Layer 5 of a small transformer language model trained on English Wikipedia (9 layers, counted from 0, width 128).
A neuron adds its activation times its output weights to the MLP's output. To switch it off is to set its activation to zero at one token and run the rest of the model.
A neuron's activation on a vector x is SiLU(gate . x) times (in . x), where the dot is the dot product.

Input weights of the MLP neurons that the questions are about. A number n stands for (n - 500) times 0.001.
n44 gate: 362,456,328,472,468,400,784,480,656,516,731,370,325,508,516,483,578,580,786,562,488,746,451,541,281,395,318,316,573,590,312,409,451,551,622,720,629,476,644,532,489,339,423,598,650,594,347,630,607,388,426,463,722,516,500,283,512,570,565,419,339,431,695,403,520,298,721,233,448,346,681,598,365,512,431,393,672,472,729,394,570,590,377,561,411,535,707,820,434,384,427,370,439,606,388,403,342,381,360,424,584,648,574,293,655,774,694,643,484,416,508,712,394,330,431,772,528,563,492,435,438,349,272,692,410,504,548,642
n77 gate: 576,449,744,535,472,607,416,436,520,662,472,560,528,329,516,385,512,398,398,730,584,508,758,508,297,560,520,637,452,420,588,352,700,512,584,655,421,508,531,465,401,512,695,565,647,488,357,461,367,488,250,548,672,440,412,770,476,515,367,611,581,284,332,500,421,520,706,653,504,568,611,450,452,609,377,488,480,677,262,524,556,408,585,424,738,248,632,448,557,409,528,181,572,476,386,496,580,204,603,696,410,516,484,480,316,452,578,461,739,327,387,327,620,516,268,296,213,820,169,591,395,516,492,606,420,484,650,520
n150 gate: 736,470,384,663,614,639,413,611,558,462,508,492,626,394,466,332,642,586,828,469,458,338,431,252,702,333,583,419,443,619,362,641,405,470,481,663,553,531,680,840,483,647,542,388,633,408,430,219,753,696,608,515,544,427,460,391,500,643,603,428,689,340,226,686,590,530,635,615,470,447,504,449,281,492,375,296,538,450,469,481,631,562,681,542,572,774,471,652,482,530,447,532,584,466,667,632,534,427,482,608,485,573,688,668,552,757,641,493,583,447,270,519,576,448,409,732,527,571,553,413,500,577,378,395,596,458,651,424
n182 gate: 468,241,484,673,492,420,536,541,82,327,350,670,500,524,516,496,410,468,321,377,553,379,300,435,342,553,472,659,698,402,366,563,443,512,383,512,713,508,627,783,511,287,383,713,593,480,512,390,631,524,340,529,543,435,820,380,406,558,549,440,562,581,719,658,388,540,533,377,516,311,492,617,606,672,258,471,400,451,667,890,373,457,463,581,552,441,672,694,597,464,160,626,455,666,666,263,460,578,469,439,568,492,333,480,492,512,741,488,419,320,528,528,610,449,553,468,637,271,579,492,746,675,687,492,349,398,612,532
n331 gate: 391,477,569,671,461,438,488,638,437,384,473,551,676,539,476,652,449,508,626,524,679,519,311,430,574,617,450,402,480,253,759,496,508,360,461,357,438,676,630,454,507,527,527,567,488,398,523,542,531,797,508,622,504,488,748,478,677,699,473,585,429,360,320,703,711,481,323,476,376,395,659,477,622,528,589,512,334,510,512,692,516,395,697,605,492,617,548,508,511,454,527,474,660,762,582,550,418,464,362,544,469,619,547,757,672,543,409,679,733,577,367,538,813,603,672,414,597,789,605,784,595,402,167,550,123,421,535,418
n455 gate: 726,768,550,415,308,438,563,466,699,156,596,550,555,542,420,517,193,640,406,390,450,708,563,412,274,429,542,142,559,652,378,475,613,549,337,684,612,479,471,763,362,288,379,462,517,353,508,378,795,347,720,559,592,357,577,636,660,504,239,417,704,467,416,513,620,328,720,449,379,571,438,577,500,225,487,513,533,573,572,567,234,769,640,317,425,476,547,596,624,579,425,646,688,630,332,529,651,568,256,449,328,381,584,542,377,504,651,545,358,607,475,422,420,227,329,651,513,578,484,442,580,314,643,331,534,407,426,462
n577 gate: 508,496,443,316,635,404,585,212,273,435,624,473,221,746,768,563,601,610,299,602,326,500,500,519,519,431,385,628,442,438,411,587,326,605,350,532,550,473,511,542,440,504,562,469,307,461,706,500,504,576,367,263,459,679,604,463,481,630,566,416,398,689,674,612,546,251,465,496,465,481,508,463,469,391,546,504,416,648,648,457,535,711,746,585,500,260,865,539,434,462,438,522,430,508,423,592,685,390,275,231,420,727,527,419,568,543,617,402,431,752,545,424,500,436,446,353,635,432,478,738,570,453,605,527,601,173,542,566
n618 gate: 504,517,254,646,479,623,406,465,556,470,479,350,534,547,612,236,478,356,618,426,470,402,374,586,341,436,509,444,710,694,552,500,246,583,616,408,538,336,563,534,319,228,457,474,817,638,458,329,303,775,587,332,521,578,409,475,487,483,440,674,474,551,135,629,673,445,387,439,986,564,394,314,414,517,479,56,746,455,612,379,613,368,635,444,568,696,626,367,451,279,401,585,354,474,377,530,500,91,303,605,407,622,552,341,643,552,525,630,218,462,496,352,367,425,307,414,423,471,432,530,487,574,405,310,535,478,343,427
n44 in: 288,428,594,351,343,420,591,659,741,391,522,416,555,398,640,564,515,446,367,378,533,376,500,467,423,515,329,353,266,684,710,643,441,468,120,496,667,504,713,518,547,489,292,663,416,268,691,635,385,623,593,419,609,327,539,538,378,486,625,485,333,548,445,452,475,335,493,478,536,413,540,507,555,504,609,533,204,647,445,357,485,377,407,372,628,511,566,547,573,699,471,645,522,592,476,605,522,222,626,610,371,437,459,445,335,574,607,686,547,496,486,514,522,643,350,518,599,489,476,562,600,596,750,374,467,271,659,544
n77 in: 337,665,515,287,682,529,604,436,571,489,481,470,388,626,351,416,448,657,576,530,459,478,279,623,548,407,526,582,500,407,392,580,466,316,433,542,267,556,533,496,718,559,493,421,489,396,558,576,416,302,496,429,236,552,593,330,436,600,249,496,523,712,519,493,701,518,586,384,408,389,566,661,358,432,567,628,566,481,429,411,669,725,541,659,400,720,402,418,397,419,474,930,552,597,574,386,533,489,450,308,584,492,691,667,591,695,500,308,522,683,656,657,347,580,541,459,752,261,427,526,541,365,597,449,507,507,493,596
n150 in: 541,701,716,507,600,434,556,519,523,551,552,489,705,640,440,576,459,540,489,357,522,669,571,366,444,370,633,612,545,563,496,431,411,399,389,386,511,448,558,289,463,518,482,893,430,526,662,417,525,427,448,534,543,485,525,489,668,496,418,386,496,585,407,700,387,605,571,410,404,149,434,504,164,496,766,605,544,494,549,615,339,504,650,408,515,381,468,234,472,482,344,688,708,589,482,404,463,699,685,385,329,316,410,515,820,624,634,587,404,522,478,391,671,880,448,608,448,543,517,507,432,485,567,474,448,522,482,652
n182 in: 642,572,270,348,525,370,456,511,574,598,401,321,672,391,533,732,482,540,754,411,544,761,390,716,511,639,377,489,252,463,353,382,544,479,478,284,638,584,529,665,236,522,358,382,496,423,440,461,543,284,507,416,465,471,307,479,562,686,489,496,374,372,321,409,525,471,393,467,413,362,420,595,423,636,638,555,651,490,643,727,478,314,253,500,533,649,524,489,451,572,478,418,573,522,500,359,690,400,535,493,271,500,504,624,375,537,706,489,609,576,422,339,376,457,383,431,740,635,561,424,316,585,562,604,379,651,572,369
n331 in: 410,558,555,524,590,679,542,819,447,448,556,437,667,611,695,561,434,397,483,581,444,342,689,371,566,684,535,510,198,448,479,659,441,584,663,610,396,528,640,503,494,311,701,440,420,260,463,557,337,665,275,458,617,720,584,447,367,574,346,555,659,594,545,410,586,435,451,647,352,431,593,667,587,465,448,627,438,415,584,573,553,463,595,382,427,385,402,458,543,593,656,369,427,563,609,500,486,553,566,644,599,679,444,580,463,409,520,405,434,692,263,507,514,605,576,781,317,531,474,410,542,514,605,384,305,521,493,510
n455 in: 583,345,383,443,504,320,634,647,596,434,461,437,801,653,540,536,532,310,450,436,334,406,564,551,591,520,606,405,283,440,353,585,508,573,551,532,586,488,275,388,587,539,598,524,826,472,412,435,774,547,201,369,583,476,606,733,651,435,714,547,396,425,563,492,570,500,420,325,414,531,778,534,528,404,740,452,298,541,536,547,424,610,424,614,547,446,228,335,824,543,508,541,346,539,451,316,543,732,564,374,604,544,714,547,573,560,512,384,398,504,542,465,227,419,575,508,476,454,621,861,293,603,571,450,615,643,707,693
n577 in: 188,261,378,672,462,382,458,399,434,546,512,724,631,634,628,460,554,360,651,504,488,531,341,631,369,508,500,492,604,248,547,485,662,354,585,630,538,384,511,394,362,370,531,699,592,221,444,654,413,599,535,558,345,500,415,379,484,467,496,446,351,569,620,600,432,866,663,769,611,619,588,559,512,297,488,617,397,292,457,531,753,260,336,416,661,560,325,565,640,401,307,279,388,550,603,447,461,484,555,816,489,402,477,419,564,438,286,398,573,439,662,318,589,654,569,488,365,508,439,435,449,407,485,466,519,558,470,331
n618 in: 579,504,429,664,354,254,346,363,298,504,380,304,553,451,368,481,481,433,430,352,568,552,481,285,451,586,504,477,564,572,610,599,673,398,925,408,493,409,526,544,390,466,365,496,515,470,569,409,452,292,565,477,554,250,457,260,394,514,496,672,431,312,470,504,415,496,428,591,567,418,884,460,527,515,537,420,652,304,636,632,356,525,431,612,552,380,500,324,558,545,590,620,327,308,525,459,440,447,424,436,566,511,614,338,518,811,672,445,466,437,394,378,345,412,722,639,605,680,419,717,606,500,360,515,424,242,333,436

Output weights of the MLP neurons that the questions are about. A number n stands for (n - 500) times 0.00097.
n44: 627,735,555,394,469,504,564,467,544,466,775,445,421,518,701,519,446,762,446,471,557,507,259,573,614,436,522,428,566,662,624,563,614,595,561,609,529,523,483,453,640,602,464,264,821,712,639,634,454,523,455,545,476,826,637,672,496,670,570,260,434,462,579,574,620,500,577,411,537,652,583,599,442,432,578,590,435,421,515,540,630,655,645,684,546,635,559,414,306,348,462,290,540,543,433,515,416,671,504,551,554,496,429,368,548,454,514,785,511,736,548,398,353,259,848,462,474,697,480,612,485,359,424,686,410,602,607,479
n77: 509,415,473,698,543,637,273,589,494,522,552,429,409,257,497,547,574,468,446,464,423,560,589,506,512,529,569,470,454,491,450,319,503,525,554,582,582,591,451,448,299,627,590,634,500,555,518,441,595,593,466,440,592,479,497,673,491,465,643,488,585,326,513,532,296,391,576,398,530,597,563,451,470,356,340,399,494,977,463,552,468,445,482,347,624,387,563,530,807,520,572,280,512,665,553,592,461,387,486,529,464,445,400,512,363,500,619,655,588,527,404,348,488,528,307,394,429,633,33,389,402,621,609,506,469,518,470,394
n150: 540,539,599,418,475,614,648,201,534,375,391,407,549,575,514,556,327,520,544,613,401,222,404,500,373,362,523,292,629,516,458,524,522,604,533,577,571,444,484,497,677,553,376,420,700,575,354,238,417,418,549,637,537,426,369,389,278,615,474,546,780,507,616,666,629,693,588,568,592,664,304,353,356,528,448,487,365,170,428,473,700,532,766,552,484,463,449,543,469,471,476,330,497,470,345,613,497,322,450,467,389,330,490,636,503,593,555,295,412,560,455,503,657,582,391,552,493,528,306,440,650,699,460,384,594,659,453,478
n182: 489,587,577,479,681,477,530,507,323,537,628,644,594,562,569,463,646,641,670,500,57,324,382,591,423,482,407,428,467,342,436,673,390,478,618,549,616,331,625,384,382,602,550,421,587,442,672,544,614,424,399,767,410,587,576,491,439,744,538,145,403,534,752,473,564,381,500,504,438,592,616,482,514,483,566,531,466,493,496,587,542,616,570,418,496,615,399,732,507,424,440,345,507,594,626,614,525,540,353,410,308,631,541,664,558,368,302,542,621,343,467,685,826,453,357,582,438,403,485,432,592,449,373,774,485,689,450,432
n331: 668,477,306,226,624,461,468,387,473,399,411,486,415,503,385,692,420,434,243,590,722,430,439,514,404,385,463,598,466,487,399,493,529,218,513,405,483,693,416,520,520,405,534,440,532,623,551,382,656,397,559,304,522,621,384,393,520,622,565,487,580,458,423,464,255,718,622,504,690,322,493,404,587,642,534,474,461,347,483,432,359,644,411,388,526,559,316,643,306,606,458,438,541,228,426,415,453,700,527,383,375,415,448,400,517,334,642,479,584,530,290,314,421,658,561,514,377,382,415,708,510,395,348,343,483,493,567,506
n455: 381,290,489,617,524,450,583,430,600,698,438,482,576,555,759,507,568,422,525,235,376,655,454,591,434,309,640,406,445,430,579,765,534,509,697,278,358,357,503,646,627,625,431,439,379,676,478,359,407,358,406,432,402,562,653,429,643,620,619,539,410,401,519,729,395,404,350,216,522,383,568,221,676,530,570,583,244,178,445,631,373,326,624,627,348,671,391,421,586,510,647,200,625,392,512,614,522,289,525,512,340,434,634,457,690,450,556,561,443,557,452,367,375,595,614,541,529,612,846,421,452,551,435,551,571,485,572,476
n577: 402,431,586,427,545,657,521,455,562,598,455,663,305,490,355,577,513,603,500,517,380,429,629,418,341,645,635,483,500,437,514,448,510,330,597,789,524,390,582,483,603,365,409,433,489,425,689,434,647,385,507,535,515,571,685,388,577,464,710,381,595,297,362,536,468,550,466,523,551,275,479,490,571,484,531,526,482,950,459,725,658,554,546,314,543,575,555,323,350,571,662,653,586,449,378,550,490,791,412,622,636,534,542,647,407,323,380,493,454,567,521,651,411,503,352,370,610,521,896,493,369,779,520,603,335,411,654,683
n618: 539,559,388,584,311,421,593,583,431,500,735,697,500,514,603,721,553,615,486,613,542,415,639,478,409,576,447,443,392,406,437,776,575,513,366,719,314,377,524,529,621,750,546,496,437,378,615,558,651,481,548,285,697,643,218,326,454,483,600,615,839,725,675,389,648,443,568,576,615,424,604,522,666,380,522,370,519,429,511,657,649,683,510,651,626,347,367,700,533,330,607,255,449,610,527,665,589,410,609,574,600,385,364,648,565,440,565,384,333,680,678,500,673,493,486,537,609,522,510,614,413,579,461,543,331,511,493,568

Each question names a token from some text and the token that comes next. It shows the vector x that enters the MLP there. A number n stands for (n - 500) times 0.0074.

Then comes g, the gradient of the next token's log-probability with respect to the MLP's output, scaled to length 1. A neuron's effect is roughly proportional to its activation times (output weights . g). A number n stands for (n - 500) times 0.0007.

"er", then " Q"
x: 586,425,569,547,440,508,356,563,508,509,581,438,623,380,560,630,498,499,447,544,517,546,571,466,642,553,601,384,688,553,452,636,583,398,433,661,552,546,530,389,535,705,587,561,502,402,474,486,426,478,425,492,380,359,328,712,423,537,506,503,636,454,394,535,491,576,550,526,188,389,515,385,398,501,509,533,527,316,487,559,452,569,547,376,637,582,516,671,448,619,513,547,576,621,581,637,580,643,532,531,364,461,495,450,536,464,389,322,422,613,497,412,516,554,454,561,398,384,507,473,456,600,431,468,537,555,414,552
g: 588,457,478,292,531,723,375,489,662,378,235,386,552,670,497,620,543,501,555,419,214,403,241,654,379,409,501,674,394,552,363,557,342,669,442,641,241,737,603,438,741,326,620,696,420,482,571,695,500,331,569,537,539,443,477,509,507,422,615,465,506,717,546,640,586,439,415,460,401,740,254,473,339,678,600,503,449,401,522,575,553,469,359,472,671,396,554,420,670,674,538,595,506,424,395,437,739,421,464,475,453,569,599,637,631,703,725,363,451,576,742,556,831,475,617,553,549,505,497,730,530,499,481,417,697,552,488,554
Switching off which neuron hurts the next token most? n150

",", then " three"
x: 620,443,399,506,611,493,496,482,413,568,541,475,458,527,485,447,483,503,596,443,471,537,424,686,536,550,498,496,501,466,473,607,536,383,485,498,428,533,529,611,640,391,424,521,483,429,566,463,526,536,399,365,267,543,573,555,371,512,535,449,422,568,492,579,569,535,492,536,463,522,519,528,417,560,535,513,400,287,426,536,432,635,648,654,424,449,603,390,366,648,391,570,471,493,625,487,622,466,570,548,592,489,572,477,440,412,570,382,478,443,405,388,415,551,498,506,502,322,595,570,447,565,451,472,465,441,451,551
g: 587,639,511,376,567,496,341,453,495,361,574,589,515,382,614,617,576,475,303,338,582,517,677,411,246,367,377,710,338,375,638,253,575,604,612,677,499,581,479,613,267,621,571,359,215,499,475,506,480,649,348,666,520,407,466,632,492,307,520,657,680,394,472,414,422,466,621,390,285,522,382,341,450,547,518,391,315,483,420,712,346,544,517,463,551,390,664,239,479,477,472,687,388,647,540,383,604,270,355,491,495,420,529,600,589,286,349,381,619,812,652,468,495,548,429,435,688,500,548,338,694,710,509,464,598,814,503,512
Which neuron, switched off, raises the next token's probability most? n77

" ", then "1"
x: 411,471,531,493,505,487,458,432,485,616,391,549,436,538,549,398,450,416,497,428,450,388,439,534,376,579,517,635,595,468,396,423,388,586,569,599,506,528,489,532,492,403,525,607,514,469,460,565,419,620,432,373,446,622,526,498,529,535,487,431,485,494,449,559,563,564,392,657,591,516,609,503,538,370,455,524,468,285,556,644,495,703,544,429,500,476,556,586,441,445,496,400,516,492,483,421,551,394,356,501,648,512,561,364,652,423,432,331,448,559,493,439,530,255,556,426,482,370,566,668,539,413,554,489,502,452,357,330
g: 304,550,568,623,620,484,525,349,483,532,560,594,368,507,444,611,413,518,699,471,649,481,835,425,493,400,468,423,500,264,692,621,419,596,685,289,410,438,278,192,473,524,441,559,586,497,453,227,403,562,542,519,587,408,524,576,456,585,504,398,515,237,459,427,398,642,753,305,494,442,619,511,588,376,545,378,385,410,432,734,465,448,589,661,443,515,472,433,403,474,466,444,505,461,689,405,465,773,400,555,381,877,767,609,377,477,456,313,647,453,364,284,291,631,413,591,535,232,482,540,609,430,625,593,314,536,366,607
Switching off which neuron hurts the next token most? n577

" Bi", then "h"
x: 407,293,278,544,689,463,507,580,503,588,688,427,460,471,490,356,501,474,569,466,593,579,483,455,360,460,545,529,526,704,512,527,591,490,668,455,458,459,429,419,462,421,563,444,521,507,398,380,556,386,471,528,551,647,386,382,591,447,439,457,495,429,559,393,570,623,550,637,578,502,603,450,571,482,444,568,666,406,491,483,669,524,427,638,548,418,418,522,593,633,544,501,490,343,481,482,634,318,552,591,329,502,315,458,433,576,440,430,537,490,501,473,533,512,546,336,447,391,343,537,534,569,421,467,445,513,294,571
g: 259,293,582,382,574,292,507,525,453,346,425,459,406,429,761,535,237,698,525,874,422,471,322,594,370,605,385,711,451,702,593,307,516,579,422,528,372,631,447,554,672,370,539,453,619,578,567,445,568,222,527,570,500,332,647,496,554,501,591,413,456,546,247,282,756,503,498,596,436,496,570,663,554,550,573,648,569,628,489,528,752,582,616,722,369,482,535,512,445,394,514,518,391,470,482,413,395,337,455,419,526,687,495,397,437,437,355,458,676,459,291,438,563,348,502,497,406,664,703,617,655,588,201,460,520,430,331,724
Switching off which neuron hurts the next token most? n77

" and", then " "
x: 573,453,372,386,441,415,442,556,444,501,619,554,549,473,512,508,437,434,530,506,449,493,527,648,448,502,339,595,472,416,503,440,462,522,399,371,430,547,560,545,502,363,386,566,529,529,508,531,436,525,423,500,379,502,560,477,398,483,457,456,443,481,492,633,480,438,329,472,544,458,563,587,380,613,574,517,449,223,493,594,459,684,536,555,474,530,568,629,363,480,463,562,520,483,629,553,624,549,565,631,530,486,515,436,541,522,566,452,466,439,450,574,519,534,471,501,545,368,531,478,556,510,471,513,434,534,406,527
g: 321,601,581,434,380,518,597,520,423,614,413,330,327,441,452,394,463,640,378,400,305,542,372,584,653,639,356,603,479,369,538,574,429,490,336,264,474,599,313,457,584,588,646,688,446,436,672,512,593,331,524,443,405,521,478,412,668,574,436,549,389,574,493,463,560,297,580,602,337,340,612,546,510,380,474,438,498,450,637,523,643,385,666,241,382,647,339,572,385,426,227,589,513,307,419,507,613,341,236,137,314,444,453,579,524,478,423,290,452,266,742,781,511,504,672,333,386,457,433,651,715,440,559,586,552,290,338,635
Switching off which neuron hurts the next token most? n182

"oice", then " C"
x: 539,514,621,615,527,456,587,626,457,494,493,543,573,487,558,481,469,599,545,573,316,645,425,473,461,492,497,364,507,552,435,420,484,434,498,556,568,578,430,354,588,587,441,382,384,521,344,500,446,442,519,573,379,561,260,566,453,447,664,531,613,395,326,696,455,438,498,406,403,555,462,321,443,509,579,400,630,320,342,515,392,588,566,616,549,532,398,343,503,715,581,453,662,311,569,502,364,473,603,510,544,355,392,540,515,497,433,533,674,383,410,410,478,534,413,432,381,512,538,268,463,507,482,494,409,520,568,498
g: 386,656,438,430,555,619,436,568,415,420,653,604,490,339,639,560,460,583,672,645,504,408,301,538,197,395,547,436,525,500,546,538,627,585,675,513,544,568,505,611,685,293,444,398,601,619,642,636,535,339,671,346,643,654,209,604,511,618,515,814,450,392,441,346,549,537,576,665,488,605,367,510,466,578,397,395,751,384,450,236,420,435,393,329,517,365,456,526,478,535,403,899,493,574,581,349,663,558,344,618,364,468,652,334,517,731,222,434,446,481,573,477,434,210,551,675,598,466,348,406,576,467,538,305,613,511,407,612
Switching off which neuron hurts the next token most? n77

"a", then "'s"
x: 401,455,553,634,417,641,684,581,299,559,703,546,468,408,423,572,566,649,496,568,678,489,598,580,424,483,491,566,400,575,415,587,424,420,529,513,473,672,387,481,596,537,664,528,622,419,519,630,588,444,565,372,440,660,451,550,580,528,462,608,603,416,504,549,377,549,406,620,597,633,535,525,521,474,482,340,553,343,518,480,286,453,367,438,470,454,400,423,468,445,468,453,475,562,469,435,549,655,504,578,603,372,513,477,427,507,369,522,463,712,553,453,332,562,469,547,308,451,445,616,417,637,305,472,525,387,356,464
g: 590,306,683,698,309,515,331,462,589,497,372,549,562,304,473,625,654,539,600,423,380,648,456,413,464,435,678,380,582,332,419,469,513,631,476,562,495,319,337,564,509,434,348,380,689,569,160,475,485,613,327,539,492,637,438,499,594,586,408,479,688,457,320,621,380,506,544,509,439,178,585,461,321,552,367,687,349,413,344,348,382,283,398,457,768,530,338,704,543,766,659,511,597,717,748,500,646,551,695,584,719,463,475,546,549,491,497,529,349,386,426,538,443,410,547,589,726,663,390,648,683,650,382,497,628,615,508,515
Which neuron, switched off, raises the next token's probability most? n455

" con", then "gress"
x: 450,616,623,588,424,378,650,493,392,541,530,373,603,597,506,469,538,528,380,613,421,561,691,454,565,430,613,632,559,602,638,575,404,396,479,426,516,724,361,609,494,502,772,500,684,373,557,507,601,586,505,491,567,574,477,396,526,393,428,385,396,509,522,566,545,551,526,653,583,514,292,686,682,390,413,541,465,563,583,435,522,677,524,614,476,525,420,517,256,587,576,461,624,523,481,593,457,541,589,487,309,489,509,513,500,314,390,393,417,526,523,357,469,523,424,532,229,385,423,452,567,411,576,447,674,573,576,487
g: 391,484,423,486,655,501,508,624,534,372,646,541,400,505,557,436,530,608,464,386,543,549,590,380,519,538,387,558,386,190,619,350,706,419,538,616,601,616,397,541,505,660,645,360,501,662,440,350,418,631,444,592,480,517,623,648,404,424,472,377,521,489,662,514,512,632,469,203,341,261,525,400,238,594,479,559,632,477,757,311,251,479,674,237,305,627,480,448,551,506,375,497,484,245,584,611,492,233,237,579,414,487,475,568,497,414,490,663,356,470,441,250,344,562,420,328,562,625,561,355,794,472,780,299,562,553,680,485
Which neuron, switched off, raises the next token's probability most? n618

"ently", then " sl"
x: 437,343,420,554,723,489,366,573,470,518,509,480,472,493,459,684,468,415,516,682,641,397,405,523,384,534,509,481,428,516,550,504,619,475,453,494,355,601,625,601,511,666,561,561,619,325,447,532,454,539,509,541,415,468,543,460,529,696,567,424,585,456,543,815,551,479,286,483,754,300,592,545,524,694,582,664,486,395,315,434,375,489,413,712,534,484,500,446,382,463,290,463,443,712,752,510,461,557,474,576,598,478,652,334,583,461,440,411,544,503,438,406,423,535,393,582,365,427,481,527,616,424,576,585,608,548,581,465
g: 734,564,500,192,487,648,504,602,566,490,439,476,665,539,441,580,541,538,439,627,722,388,440,533,702,452,459,706,507,376,457,464,482,466,252,440,526,643,411,181,498,525,655,513,599,615,425,511,526,481,520,443,370,479,578,585,382,668,572,741,602,499,702,566,404,658,333,571,468,661,508,446,372,403,539,385,446,489,470,429,691,318,425,545,493,568,547,578,612,260,424,554,571,624,458,686,570,565,242,462,813,604,518,335,317,450,633,353,600,474,510,544,532,542,862,493,290,126,545,613,535,447,322,644,388,725,335,390
Switching off which neuron hurts the next token most? n331

"n", then "o"
x: 497,545,526,562,527,503,267,540,605,439,421,476,323,332,401,305,335,549,588,357,533,552,696,511,577,438,670,475,444,574,684,404,505,475,525,546,457,659,332,525,504,633,466,431,528,404,537,411,390,571,527,566,502,546,412,459,658,392,424,560,611,503,432,531,525,671,469,534,613,575,557,646,544,427,393,438,576,540,519,528,628,486,518,449,629,619,330,517,423,510,310,469,305,532,586,476,458,482,503,646,654,489,464,467,528,417,385,438,388,509,516,696,294,598,678,563,453,470,390,535,349,752,593,418,651,476,533,408
g: 656,568,445,331,540,485,643,530,403,535,514,578,480,624,324,636,215,578,514,434,323,769,447,375,633,534,470,468,481,334,662,467,428,434,836,808,522,724,588,399,237,559,454,596,659,567,558,473,540,418,391,592,468,651,605,484,669,297,594,744,297,554,626,470,535,461,379,552,424,403,630,668,608,520,652,310,450,688,621,488,499,455,557,398,461,474,504,227,593,528,419,493,426,588,361,408,607,479,351,443,473,453,722,517,511,468,409,502,693,461,567,558,589,580,326,295,452,494,627,364,670,727,573,655,180,326,725,525
Switching off which neuron hurts the next token most? n150

"z", then "p"
x: 595,362,466,409,479,553,414,407,510,525,471,533,331,382,435,599,536,471,521,450,551,419,690,562,521,440,542,483,386,446,580,570,446,410,551,548,286,470,399,582,491,528,441,383,541,557,487,619,534,615,515,439,456,676,488,535,511,446,392,481,609,526,632,469,460,662,493,433,562,401,581,581,547,430,472,591,466,355,342,346,388,487,416,495,564,353,297,387,531,493,489,444,359,623,520,561,432,466,483,699,425,508,597,494,472,356,551,466,493,511,591,391,441,394,585,647,480,659,397,561,599,600,371,571,486,577,459,561
g: 422,485,496,538,716,406,633,456,552,189,408,282,564,607,458,574,423,628,535,443,361,650,568,349,550,553,494,453,613,648,668,388,480,406,728,566,300,546,475,366,380,276,458,567,568,449,435,598,604,485,725,585,600,24,516,336,415,394,623,471,556,574,672,397,553,697,405,455,516,379,481,269,515,454,558,462,533,440,498,712,352,391,720,450,509,536,422,575,305,460,456,356,373,437,368,624,437,398,544,539,531,527,480,424,480,588,707,681,434,373,266,552,825,332,587,313,410,486,501,360,809,457,386,467,506,678,304,533
Switching off which neuron hurts the next token most? n150

"4", then "\n"
x: 518,464,550,511,487,525,590,460,571,540,403,526,477,518,435,548,369,454,545,483,541,511,455,546,474,490,349,333,423,414,506,590,576,755,390,611,526,531,393,580,657,513,529,517,543,574,449,567,476,317,467,507,554,540,332,733,504,462,416,529,597,532,431,404,497,499,475,402,479,524,394,355,497,507,638,554,445,358,687,499,417,602,400,558,491,359,314,648,417,519,625,451,547,527,366,545,563,522,540,549,457,532,554,498,451,468,487,437,446,472,417,482,285,520,450,469,474,535,557,494,487,498,518,527,522,533,552,559
g: 365,349,599,951,273,276,641,500,550,298,336,319,714,419,675,294,654,500,539,394,516,634,551,519,665,550,445,525,566,478,474,634,447,492,580,611,587,503,381,511,602,443,423,549,509,377,383,343,486,520,606,461,586,588,677,491,443,590,416,426,324,740,385,573,547,589,538,524,278,579,671,543,525,465,530,537,503,483,404,393,642,585,562,252,251,461,505,509,554,435,681,464,708,661,682,420,502,426,484,697,289,492,569,752,465,421,299,714,566,598,425,766,652,632,392,305,386,608,480,729,684,564,344,432,517,516,429,481
Switching off which neuron hurts the next token most? n455

" in", then " this"
x: 548,597,651,456,574,434,561,485,314,504,411,582,444,597,484,498,482,500,430,558,525,467,577,462,426,508,516,566,419,500,418,432,440,436,462,379,326,571,575,514,467,459,560,552,468,486,567,493,512,285,513,424,181,651,479,438,334,473,530,353,723,562,491,572,518,528,535,494,636,459,531,553,625,464,422,523,592,358,605,673,497,497,545,540,478,432,402,506,307,619,620,527,340,700,621,334,468,428,592,526,512,561,501,514,543,524,461,365,497,552,352,441,485,365,676,360,537,491,615,775,467,569,514,544,525,458,431,567
g: 501,488,481,417,471,395,380,523,543,171,612,421,357,672,524,557,584,549,383,299,586,681,274,547,456,571,542,531,262,759,589,360,530,477,465,489,361,625,396,513,441,658,286,518,430,515,593,677,430,752,251,549,401,541,569,502,74,546,455,345,573,264,580,616,558,482,519,384,569,490,337,424,305,669,305,402,641,272,521,543,497,445,528,419,252,382,371,433,698,427,444,401,554,654,556,623,592,602,689,407,544,493,198,393,719,538,589,590,468,593,499,616,413,565,499,368,693,656,661,461,379,552,481,351,409,620,434,571
Switching off which neuron hurts the next token most? n44

"o", then ".\n\n"
x: 608,381,496,598,367,586,482,492,429,602,528,421,491,495,503,486,555,641,519,640,602,587,369,480,516,451,515,418,533,437,506,601,494,462,583,480,537,511,596,467,596,531,430,473,570,523,490,448,376,481,443,488,395,634,279,556,567,456,413,601,624,302,562,568,387,483,546,692,504,469,506,497,588,637,445,305,407,326,624,326,322,453,431,476,629,497,369,465,541,521,376,426,393,517,654,406,652,520,493,548,600,565,490,467,565,474,381,400,560,530,411,396,366,626,647,442,456,539,430,698,578,685,466,542,450,496,405,546
g: 376,587,599,519,222,755,420,314,462,406,220,613,676,594,546,472,403,290,586,408,494,603,568,574,398,412,641,573,413,632,238,369,574,593,370,549,380,414,607,560,541,417,464,473,636,370,699,435,370,194,771,462,608,425,492,405,647,612,385,527,456,727,582,617,641,729,329,439,402,661,444,537,708,699,591,544,515,440,463,451,631,689,515,426,456,377,476,659,410,201,449,429,285,359,401,404,627,421,423,477,396,751,371,646,668,403,431,507,471,642,510,466,673,314,445,354,485,567,643,311,558,470,654,617,441,463,456,488
Switching off which neuron hurts the next token most? n77

"ief", then " of"
x: 504,512,683,416,477,353,384,664,453,569,188,560,568,415,623,384,489,573,696,495,476,490,584,481,574,495,652,489,470,609,543,650,402,499,506,513,395,462,395,393,538,481,451,367,447,525,341,651,456,437,600,544,468,413,435,552,524,655,634,397,662,553,467,530,445,614,381,560,330,337,621,380,332,496,595,688,568,480,358,499,544,619,315,612,577,507,446,508,350,764,512,517,526,472,660,564,477,545,695,539,562,506,643,608,410,438,497,682,421,667,435,372,706,582,555,368,508,446,573,324,624,341,385,527,430,619,495,488
g: 709,795,445,562,561,577,417,474,175,526,559,537,510,231,538,386,706,525,661,295,381,277,428,541,430,649,639,719,506,379,125,471,476,349,341,760,623,556,546,683,582,760,498,470,510,492,630,280,592,585,442,478,624,467,458,563,541,522,482,258,568,297,462,499,605,479,513,566,450,341,297,480,259,604,606,572,425,420,381,415,691,415,431,460,488,391,357,580,548,490,584,532,596,422,578,669,461,594,573,543,386,630,524,942,486,640,684,594,566,518,526,351,530,384,360,588,503,419,455,491,629,589,437,398,593,561,430,533
Switching off which neuron hurts the next token most? n150